Layer 5 of a small transformer language model trained on English Wikipedia (10 layers, counted from 0, width 128).
A neuron adds its activation times its output weights to the MLP's output. To switch it off is to set its activation to zero at one token and run the rest of the model.
A neuron's activation on a vector x is SiLU(gate . x) times (in . x), where the dot is the dot product.

Input weights of the MLP neurons that the questions are about. A number n stands for n times 0.0037.
n15 gate: -11 -9 6 -30 24 -46 6 7 61 5 21 -4 -20 -23 -67 1 9 34 4 -28 -1 -23 11 -29 -18 31 -14 -18 -42 -4 18 -18 20 -4 21 -46 18 8 -44 -8 -1 0 42 -1 34 -18 -24 -6 1 -7 -19 -20 19 -49 31 -1 29 -9 1 8 12 -23 -20 -14 0 -20 -27 -3 23 -24 26 14 1 -26 -1 34 -22 3 6 -12 -27 -4 2 55 -20 -1 -50 -9 34 41 -40 58 35 15 3 -4 -11 -4 18 38 6 -58 -23 1 7 -17 -11 -1 -35 -11 9 9 25 1 4 20 9 35 -10 -8 -20 9 -33 -27 -4 -6 8 -31
n53 gate: 1 33 3 33 55 15 7 -27 -11 -5 43 -37 -33 -7 9 -19 3 -13 10 15 53 -22 18 16 19 1 -19 8 7 -21 39 24 -32 10 -10 17 25 -32 -27 28 -5 22 -34 -17 -13 -30 -1 18 -5 14 -18 -13 5 15 29 24 -15 -29 9 -38 10 23 16 -46 -6 3 13 -48 6 40 -30 -24 27 8 -17 -3 10 -14 -7 -22 -19 -7 -52 -23 2 19 -41 20 14 -25 23 9 0 -8 -30 -23 -45 13 1 25 -8 -17 -28 21 -3 2 -3 29 -6 -13 4 -52 -32 15 -8 22 17 5 -10 -7 9 37 6 -51 12 -2 7 24
n133 gate: 5 -51 37 -28 -7 -57 -13 6 -32 -44 -24 28 18 -19 -16 -17 13 -18 48 46 1 -2 24 -6 7 0 6 -7 0 -61 -32 9 13 -24 -6 -15 -3 10 -2 -33 23 -31 -12 -7 -85 3 56 0 0 2 -26 -10 31 12 61 -17 -14 -9 -25 -18 2 -8 -6 -2 -17 23 -23 -12 -9 -42 27 19 14 16 51 27 -37 8 49 -12 -10 24 -13 -18 24 -34 19 -16 24 33 -40 21 36 -17 7 5 -24 -2 8 33 7 -37 18 -2 11 9 16 47 -6 -18 -23 18 -21 2 -42 9 57 -4 -14 -27 -17 7 6 20 2 -63 -36 -30
n248 gate: -43 -29 17 10 23 10 42 59 -39 -18 44 -2 61 24 -20 -16 55 -24 27 -4 -29 44 -5 5 -25 -12 -17 15 -35 -43 35 -14 -7 -6 24 52 45 -12 17 14 -18 -11 13 -19 -2 -19 4 2 27 -34 -45 14 -19 20 28 -16 44 22 -20 10 -22 9 2 61 -69 0 49 16 -36 -48 -38 -13 70 8 16 27 -44 -37 -27 21 -7 -8 -11 -47 12 -7 21 25 11 -12 10 32 -22 -33 -24 -10 42 52 -35 15 15 -13 10 -12 45 -2 -10 7 -5 19 -7 94 14 26 20 43 -4 14 -45 -66 42 1 -16 -26 19 -4 0 20
n15 in: 30 17 -21 8 -11 16 -39 1 25 -8 27 3 16 -4 -1 38 11 -30 -3 -4 29 39 8 -24 34 -22 14 10 11 -32 -5 10 -3 -6 30 -8 -38 -26 5 -18 -10 16 -40 10 8 12 -4 -4 27 -16 -24 20 32 22 17 14 43 20 30 30 -36 7 -27 7 20 -35 18 29 47 14 -28 26 -15 -4 -25 -37 -46 -23 -14 -11 -7 -14 -19 -10 34 -36 -5 -6 24 7 -26 24 16 -27 -62 39 4 21 11 -24 -21 -7 10 -6 -17 -38 27 -39 26 25 -21 -1 -6 -27 -3 -4 -19 -1 20 -23 36 -8 25 8 3 20 -22 11
n53 in: -20 9 28 -9 -4 -13 -13 -1 -43 7 1 17 40 27 12 5 -9 -8 16 5 17 17 -6 -7 21 -24 2 -31 31 6 27 54 -21 -19 31 -19 -11 -50 19 15 -42 17 -10 0 14 -8 -33 -3 10 -24 12 -11 -3 32 13 -26 18 -39 28 -49 22 19 51 -23 -11 29 -25 37 20 -28 24 27 -10 -35 -20 20 -19 20 20 20 -12 11 -10 -1 8 5 -8 10 -7 -48 -28 -17 19 -2 -28 46 7 -22 -8 50 24 -13 -1 1 -26 -18 -38 0 -30 -13 -1 17 -37 8 -47 12 -27 -12 14 15 18 -10 24 7 31 -8 -1 -39
n133 in: -13 -12 -26 -27 15 11 12 1 14 2 -8 5 21 31 25 -28 5 20 -52 -31 2 13 -30 -23 -3 3 14 -16 -33 42 -1 -27 6 2 -47 -17 19 5 8 -29 -24 1 -7 7 36 22 5 16 -45 13 -31 -4 17 4 -12 20 -31 -6 28 3 48 48 0 -48 -7 -31 6 -17 -44 9 6 14 21 -2 -54 -31 36 22 2 -23 48 15 -14 -1 29 14 13 -30 14 32 -33 1 0 18 25 -24 24 -37 -43 -16 8 23 -21 19 -29 30 -2 -7 7 22 -3 14 -6 50 1 -21 -8 13 6 6 -15 0 35 -5 38 -9 -9 -40
n248 in: -2 2 5 -5 -49 -4 -18 -27 23 56 -45 -9 13 15 -17 40 -32 10 -21 7 -17 6 3 20 -27 -7 -39 19 -2 23 9 36 37 -38 -13 -18 21 17 23 3 4 -4 -19 28 -5 21 -12 -5 -40 9 10 11 -23 39 5 -17 21 -64 27 6 41 24 20 -30 16 11 -23 -25 -8 -4 1 39 -51 40 9 2 0 28 -10 17 -33 -6 19 4 6 12 14 5 -4 24 15 22 42 63 5 29 -12 -1 -1 22 -13 -17 -1 11 -5 39 -1 8 -31 4 38 -45 33 3 12 -8 -45 6 -1 -12 22 -20 73 -44 -41 9 1 21

Output weights of the MLP neurons that the questions are about. A number n stands for n times 0.0026.
n15: -5 -7 9 -1 -3 4 40 42 39 46 -14 -1 -9 12 -16 -13 24 -17 38 -15 -53 -11 -33 -27 29 26 18 11 4 -5 -9 -1 37 3 67 -61 1 -20 -9 -39 29 -15 15 -15 -21 3 47 -6 -14 15 2 -30 54 -74 22 -24 -2 -47 -47 -18 27 -10 -28 -50 -21 -2 29 -18 15 -31 3 37 -5 50 43 -2 24 -14 -39 3 -50 25 55 28 -29 2 -13 -66 19 20 -29 33 -17 15 -2 81 -9 -28 -53 -39 3 -54 -18 6 -45 -2 27 10 -12 -15 20 -17 21 10 51 24 5 -1 5 -60 18 14 -20 -51 -18 -24 -5 -65
n53: 31 75 41 -11 21 -21 2 -13 25 -28 10 -10 -21 -25 30 -7 0 15 20 19 47 -55 29 -14 39 25 -11 -30 42 -28 -20 21 -12 34 -14 10 30 21 -22 47 22 5 4 5 12 3 -1 -30 -45 12 -27 -28 -51 34 24 26 28 -27 -18 31 17 49 -25 -19 1 -4 8 -16 -9 25 -6 -93 42 -12 8 -27 28 14 38 -33 -37 -3 6 -76 -17 -24 8 42 -54 -51 -7 -19 -15 23 7 -22 -22 2 -9 -39 -1 -9 -69 31 -12 -15 -5 23 -32 7 -5 1 33 5 -21 -25 29 -36 1 -47 -3 10 -39 -34 -24 -26 -8 18
n133: 2 12 -22 -29 -18 34 -8 28 19 18 59 4 28 50 -6 28 -25 6 13 -23 42 21 -50 -32 6 0 22 61 26 31 65 12 47 -40 -11 3 10 -20 -23 18 9 -4 -16 23 2 13 2 -17 -2 4 -2 -2 26 1 -14 -14 -18 -19 -55 26 24 -4 -7 34 -13 15 23 -2 14 23 -59 19 -4 -23 51 -1 9 23 1 20 -23 -52 88 -14 -22 18 20 33 17 14 2 -7 -13 38 16 -72 -11 -25 21 -56 -36 -14 -12 -23 -80 11 -9 2 -3 -22 6 -33 22 36 42 -5 -16 -9 15 -52 21 -49 41 6 -9 19 -27 26
n248: -14 14 7 -23 -42 25 -37 74 -36 -75 10 -71 -1 14 -2 -3 0 -41 1 10 5 10 58 -46 -22 5 -8 35 9 -46 13 -31 -4 16 -26 37 11 -57 -4 17 -45 -62 26 13 9 8 52 -14 -28 -42 0 5 -5 35 21 -20 54 0 -15 25 -14 -12 14 -15 -14 16 17 8 4 -50 -5 8 -44 -25 -6 43 -13 4 -49 -25 16 18 12 70 -32 22 76 -36 36 -37 42 66 22 40 -12 28 -2 10 6 -73 31 -5 -67 15 -11 -18 0 15 62 22 -19 -21 67 -7 -1 13 -14 5 -45 -4 24 -69 41 -8 27 -22 -15 -19

Each question names a token from some text and the token that comes next. It shows the vector x that enters the MLP there. A number n stands for n times 0.041.

Then comes g, the gradient of the next token's log-probability with respect to the MLP's output, scaled to length 1. A neuron's effect is roughly proportional to its activation times (output weights . g). A number n stands for n times 0.0037.

" sc", then "en"
x: 20 18 -8 0 20 -19 -24 3 4 -11 -12 14 -8 -37 -18 35 -2 -13 0 -25 33 -28 48 -20 15 6 -10 21 37 -39 -11 -4 -34 -59 -39 39 -33 12 7 14 48 45 -2 -12 -20 -32 10 -10 6 22 28 -47 1 48 22 -5 4 15 46 -13 56 43 9 6 4 1 24 16 14 -16 39 11 -3 12 -16 15 14 27 -33 1 -6 -32 -16 30 -23 -67 -11 18 24 -11 -13 13 -12 39 36 -11 -19 -25 19 3 4 -16 43 17 -17 8 24 -12 -34 -39 2 19 -11 -30 -16 0 -20 6 20 34 22 -40 -21 -12 13 38 12 30
g: 27 -14 -20 18 8 -32 13 43 -8 -37 -15 17 -2 4 3 -23 -19 -11 -45 8 -33 12 7 -2 -5 38 -7 3 10 -21 31 -3 -17 8 -30 32 46 -8 14 36 14 -3 -3 23 30 -32 -7 31 -57 26 -13 -7 -23 -4 -22 7 22 26 -17 61 -7 -40 22 -6 23 15 -16 11 -25 -47 -18 9 7 -55 -3 18 -24 -15 14 -11 -35 -5 -24 6 -15 10 25 15 -7 10 -19 32 -18 -3 -36 25 -6 24 33 6 3 -26 -49 -29 39 11 17 -17 -6 -31 -36 -2 -5 -2 -26 -1 -35 65 -52 -3 5 13 -4 13 -10 -24 -27 8
Which neuron, switched off, raises the next token's probability most? n248

"E", then "l"
x: 34 22 -13 44 -18 26 6 29 28 -37 23 -4 -8 18 18 5 23 -71 0 16 20 -2 12 -58 -40 20 -14 -7 4 13 -17 -15 -41 -5 -3 5 -17 64 5 1 -14 37 38 -18 -21 -48 -23 -1 -1 16 46 -20 -3 33 34 8 -7 -9 35 -25 9 18 7 -10 -21 -20 26 5 1 -38 -7 21 -29 -18 -24 -18 31 6 -29 0 -3 -16 -4 20 -27 -34 17 40 -3 -7 52 13 14 24 -39 -56 -49 -10 32 -6 -10 35 20 -8 -5 19 -3 4 6 -20 -10 23 -21 -15 -15 -4 11 7 17 30 -10 3 -16 12 35 18 5 17
g: 9 -17 23 42 19 14 2 -7 7 -35 9 59 -8 -27 7 18 8 13 4 -7 -45 -2 -18 44 -25 3 -21 0 -11 -18 -4 1 -75 -5 32 -6 -32 14 -18 -27 0 46 -33 -28 -5 -28 13 22 -5 -32 6 34 -14 -5 23 34 -21 10 10 -16 37 8 -4 -1 62 26 -9 18 17 14 -22 30 -1 -46 -4 15 -11 -5 -18 -2 -30 -7 1 -1 -26 -1 -12 -24 13 25 16 -50 30 65 38 3 -1 17 18 12 -42 -4 29 29 24 -16 31 -6 23 3 -26 10 -40 14 16 29 -2 -6 -4 -50 8 7 -4 -17 11 9 -10 -35
Which neuron, switched off, raises the next token's probability most? n248

"mir", then "al"
x: 41 14 -15 23 9 -3 -14 43 12 1 -18 36 -10 27 -55 2 3 14 -28 -17 30 16 -35 -34 11 -1 -6 27 36 5 -1 0 -14 -21 -12 22 28 24 45 29 -30 59 -1 12 -50 -18 -20 18 19 10 31 -38 17 12 15 4 -1 -33 6 23 59 -8 -13 13 2 44 -28 13 -10 -24 -4 -2 -7 5 -63 -11 12 -1 21 -29 22 -12 -11 -4 13 -16 -6 -4 -6 -5 23 59 -1 5 51 -24 -43 -33 6 7 -33 -22 6 51 10 42 -11 23 21 -16 -33 -2 -25 -25 -29 3 -25 17 29 -5 -2 -2 42 -5 -11 -36 11 7
g: 14 33 -20 2 -23 0 49 14 -30 -2 32 -14 5 12 21 31 32 -5 -23 -4 10 24 -24 -16 29 -34 12 -24 13 8 10 -28 -19 21 -43 1 -5 -32 -34 -12 31 -6 -10 -21 9 -12 22 5 55 27 18 29 4 -31 8 11 -32 21 -23 -45 -17 2 -25 24 27 21 -30 8 -12 17 10 5 -26 22 -33 -28 -23 -13 -20 -14 -10 -63 14 -33 -1 46 -23 16 -10 11 2 -50 32 37 18 -22 -6 14 16 -36 -34 5 -7 0 -18 -53 20 -10 -22 -19 -47 41 -3 -6 -43 15 41 -25 8 -12 -7 -13 25 4 8 -2 23 12
Which neuron, switched off, lowers the next token's probability most? n133

"in", then "at"
x: 36 0 -52 -40 8 -52 0 50 18 18 21 -14 17 9 -12 25 -21 9 -28 5 -18 23 -5 -7 -1 16 21 -2 -37 5 3 20 -49 -11 -30 5 9 18 24 -6 -9 3 -17 -5 -12 -22 -2 46 -4 49 53 -7 8 21 12 -8 0 -39 19 10 7 50 18 1 -1 27 0 23 -9 -14 -7 -7 -21 5 -25 -12 15 -31 3 23 -52 5 9 -6 46 -17 9 20 -38 18 -18 8 -23 10 25 -77 -17 -38 6 16 26 -9 7 18 -3 15 -5 -3 35 -10 21 35 -5 -7 -28 -32 -25 5 23 25 -1 34 -13 40 -6 -14 32 56
g: 10 12 47 -27 -8 -6 24 -49 -4 22 37 41 3 -10 -8 -1 -27 -48 -32 -16 0 3 -11 -7 17 35 38 5 -1 14 12 -6 -3 -4 -16 -41 -13 19 32 -14 15 -1 -23 49 -25 -15 20 1 -16 -16 34 22 11 -12 16 39 -57 -49 -28 -34 33 18 -29 6 15 8 -4 -19 2 15 30 4 45 15 -6 27 20 -4 -16 0 -10 -52 20 -23 20 25 17 -23 10 -21 19 -11 30 -8 2 0 38 -35 -17 1 -43 6 34 -10 -16 -31 2 30 -15 27 -3 24 11 13 -53 -22 -30 -7 23 -23 24 -46 28 8 10 14 23 13
Which neuron, switched off, lowers the next token's probability most? n248

"Rec", then "ord"
x: 24 36 16 18 -2 29 -50 31 13 -14 -6 3 10 -44 -16 33 35 -17 18 3 14 -29 58 -26 -8 3 -2 -8 53 12 16 -9 -22 -37 -50 -1 -11 45 3 46 25 30 -13 -15 -19 -5 5 -19 -12 -16 26 -46 -7 -2 0 22 10 23 53 -17 -38 7 2 -28 -18 -1 -8 0 -33 -29 -44 19 -23 24 -21 -17 34 1 20 5 -29 -15 -7 18 -23 -28 -10 47 -24 2 35 7 -4 33 -6 -37 -41 -32 15 30 8 24 17 28 -15 -4 -31 28 -20 -11 2 21 14 -30 -31 -6 29 -47 2 31 1 2 2 -5 14 30 37 10
g: -11 15 11 -7 38 -45 13 42 12 -32 -18 13 -23 36 1 -4 -42 27 -16 -6 6 36 23 11 24 18 18 -16 8 7 -28 -2 -40 -17 31 12 25 -28 10 0 30 -15 -64 13 -8 -1 -21 26 -41 26 3 -37 -25 7 39 3 22 -10 14 -44 -46 -19 23 -37 -9 39 0 34 -27 -20 -4 -11 -11 -6 0 13 -72 -20 6 -9 -8 2 -16 0 4 9 18 -1 -4 15 2 4 15 19 -24 30 -22 26 -8 20 -7 11 -52 -30 -39 -50 -4 21 -8 9 -25 5 12 -7 -46 -2 26 21 -12 9 50 28 2 10 28 -14 -21 3
Which neuron, switched off, lowers the next token's probability most? n53

" the", then " stage"
x: -14 20 -6 12 -15 8 -24 1 14 11 -18 2 -3 2 5 5 15 -22 20 -11 45 20 -11 -25 7 11 10 15 -12 -54 -16 -16 -22 -7 11 0 -16 11 10 9 8 -2 -31 -12 -21 -2 12 -2 -25 0 45 28 -10 32 1 7 -29 12 -9 -26 4 -6 8 15 -37 8 -8 33 13 -15 3 11 46 -2 -6 -8 34 25 -48 -21 5 -31 -21 36 -20 -35 -32 23 4 -2 3 11 23 1 -16 -94 -12 3 15 -81 33 53 36 28 -7 -31 -13 29 -32 6 10 13 4 -32 -26 -15 -12 20 23 -29 -23 13 9 1 41 29 5 36
g: 12 -40 41 -14 -19 63 -8 -45 16 11 -4 0 -35 21 13 1 -15 -9 5 26 30 -48 39 4 10 -11 -12 19 26 7 -7 2 22 -20 27 -4 -46 -12 40 -6 13 38 -31 -10 0 27 -25 9 -14 -36 8 -45 -15 17 -29 -3 -38 -10 -61 -1 -49 49 23 -1 -23 -12 -13 -7 -30 35 20 38 6 38 44 -21 -7 11 6 -19 -47 16 18 -10 13 -14 -13 3 -6 5 14 2 -32 34 7 -5 -5 -7 -24 -10 11 -20 12 -23 -4 -24 20 32 -11 22 12 -19 47 -14 9 -10 -19 7 -6 -27 -16 -44 -28 -28 13 -6 14 17
Which neuron, switched off, raises the next token's probability most? n53

"or", then "\n"
x: 57 18 7 9 16 -18 -30 28 43 -1 -63 34 16 -40 7 27 29 5 14 -1 -14 7 -30 -38 -3 -4 -17 32 18 -21 2 -3 -11 -23 7 -48 -3 11 26 -17 -34 -6 -15 23 -22 -15 5 2 1 40 29 -23 44 -9 10 -9 -33 -13 24 -12 -18 -6 -18 39 -40 50 -23 21 11 -16 -1 -1 18 1 -33 -11 14 -7 15 -64 -18 -28 -2 34 -9 8 -47 20 17 45 25 32 -22 42 -8 -63 -43 7 13 9 6 -27 -4 29 17 7 25 13 11 22 3 -4 -11 -23 -13 -19 -5 5 15 21 -30 -15 3 14 -18 -42 18 40
g: -49 -58 13 -30 7 15 34 26 27 33 15 11 -30 42 38 -15 31 -1 -46 -3 -4 -43 13 -18 -9 -29 -9 -16 -3 -30 -30 30 -7 1 -14 -9 -31 43 -4 -2 49 7 -9 -18 -5 15 -26 26 5 -1 4 39 6 -12 15 18 -5 -20 47 -20 43 39 -24 42 -16 -15 -15 -23 -30 14 21 -15 28 14 6 0 25 -15 6 -3 -1 -11 18 -4 10 10 -28 -8 41 -37 -12 19 27 -33 28 6 33 16 -10 -5 18 19 -29 12 -7 8 31 -31 2 47 -12 5 -8 -80 1 6 25 -12 11 4 -25 23 -17 -8 -16 8 2 3
Which neuron, switched off, lowers the next token's probability most? n133

"f", then "ather"
x: 49 39 4 -13 8 28 -17 41 21 -30 25 17 -11 -20 5 12 24 29 -1 -24 -3 2 -20 -21 14 -10 -25 54 1 11 -36 -26 -43 -2 -13 -23 -31 43 67 11 33 -2 19 -44 -9 -19 32 14 -5 7 6 5 4 34 36 -24 -27 -13 18 11 -1 15 -39 -9 1 -11 0 27 24 10 17 3 17 -10 -1 -43 28 28 2 12 -7 -7 -14 -2 -17 10 -8 24 14 -10 -10 26 35 38 -10 -62 -22 -28 19 31 11 -2 8 -9 36 25 12 0 -28 23 -35 -2 -22 -25 31 -9 4 11 54 -9 45 -21 -18 -4 -19 -42 -21 21
g: 16 3 -40 -6 -24 -5 45 22 2 10 -4 -15 20 -12 -6 18 3 -40 36 -4 10 -3 -56 -10 13 14 -11 27 -4 11 26 18 -12 5 -28 -41 -47 -41 -1 -34 -11 -21 16 -12 30 35 -36 -30 -25 44 -16 -23 -11 -24 -25 11 -36 -42 -48 -52 4 -22 -2 4 7 -30 -5 37 19 24 -7 4 -28 42 45 -11 8 -5 -18 -12 -35 -14 -46 -29 -27 11 -19 -11 39 24 47 27 0 6 28 3 35 3 12 8 -8 28 23 23 -17 13 37 -14 9 2 3 21 -7 -9 5 7 3 -47 -22 -36 0 -2 -1 -10 28 25 12 -7
Which neuron, switched off, lowers the next token's probability most? n15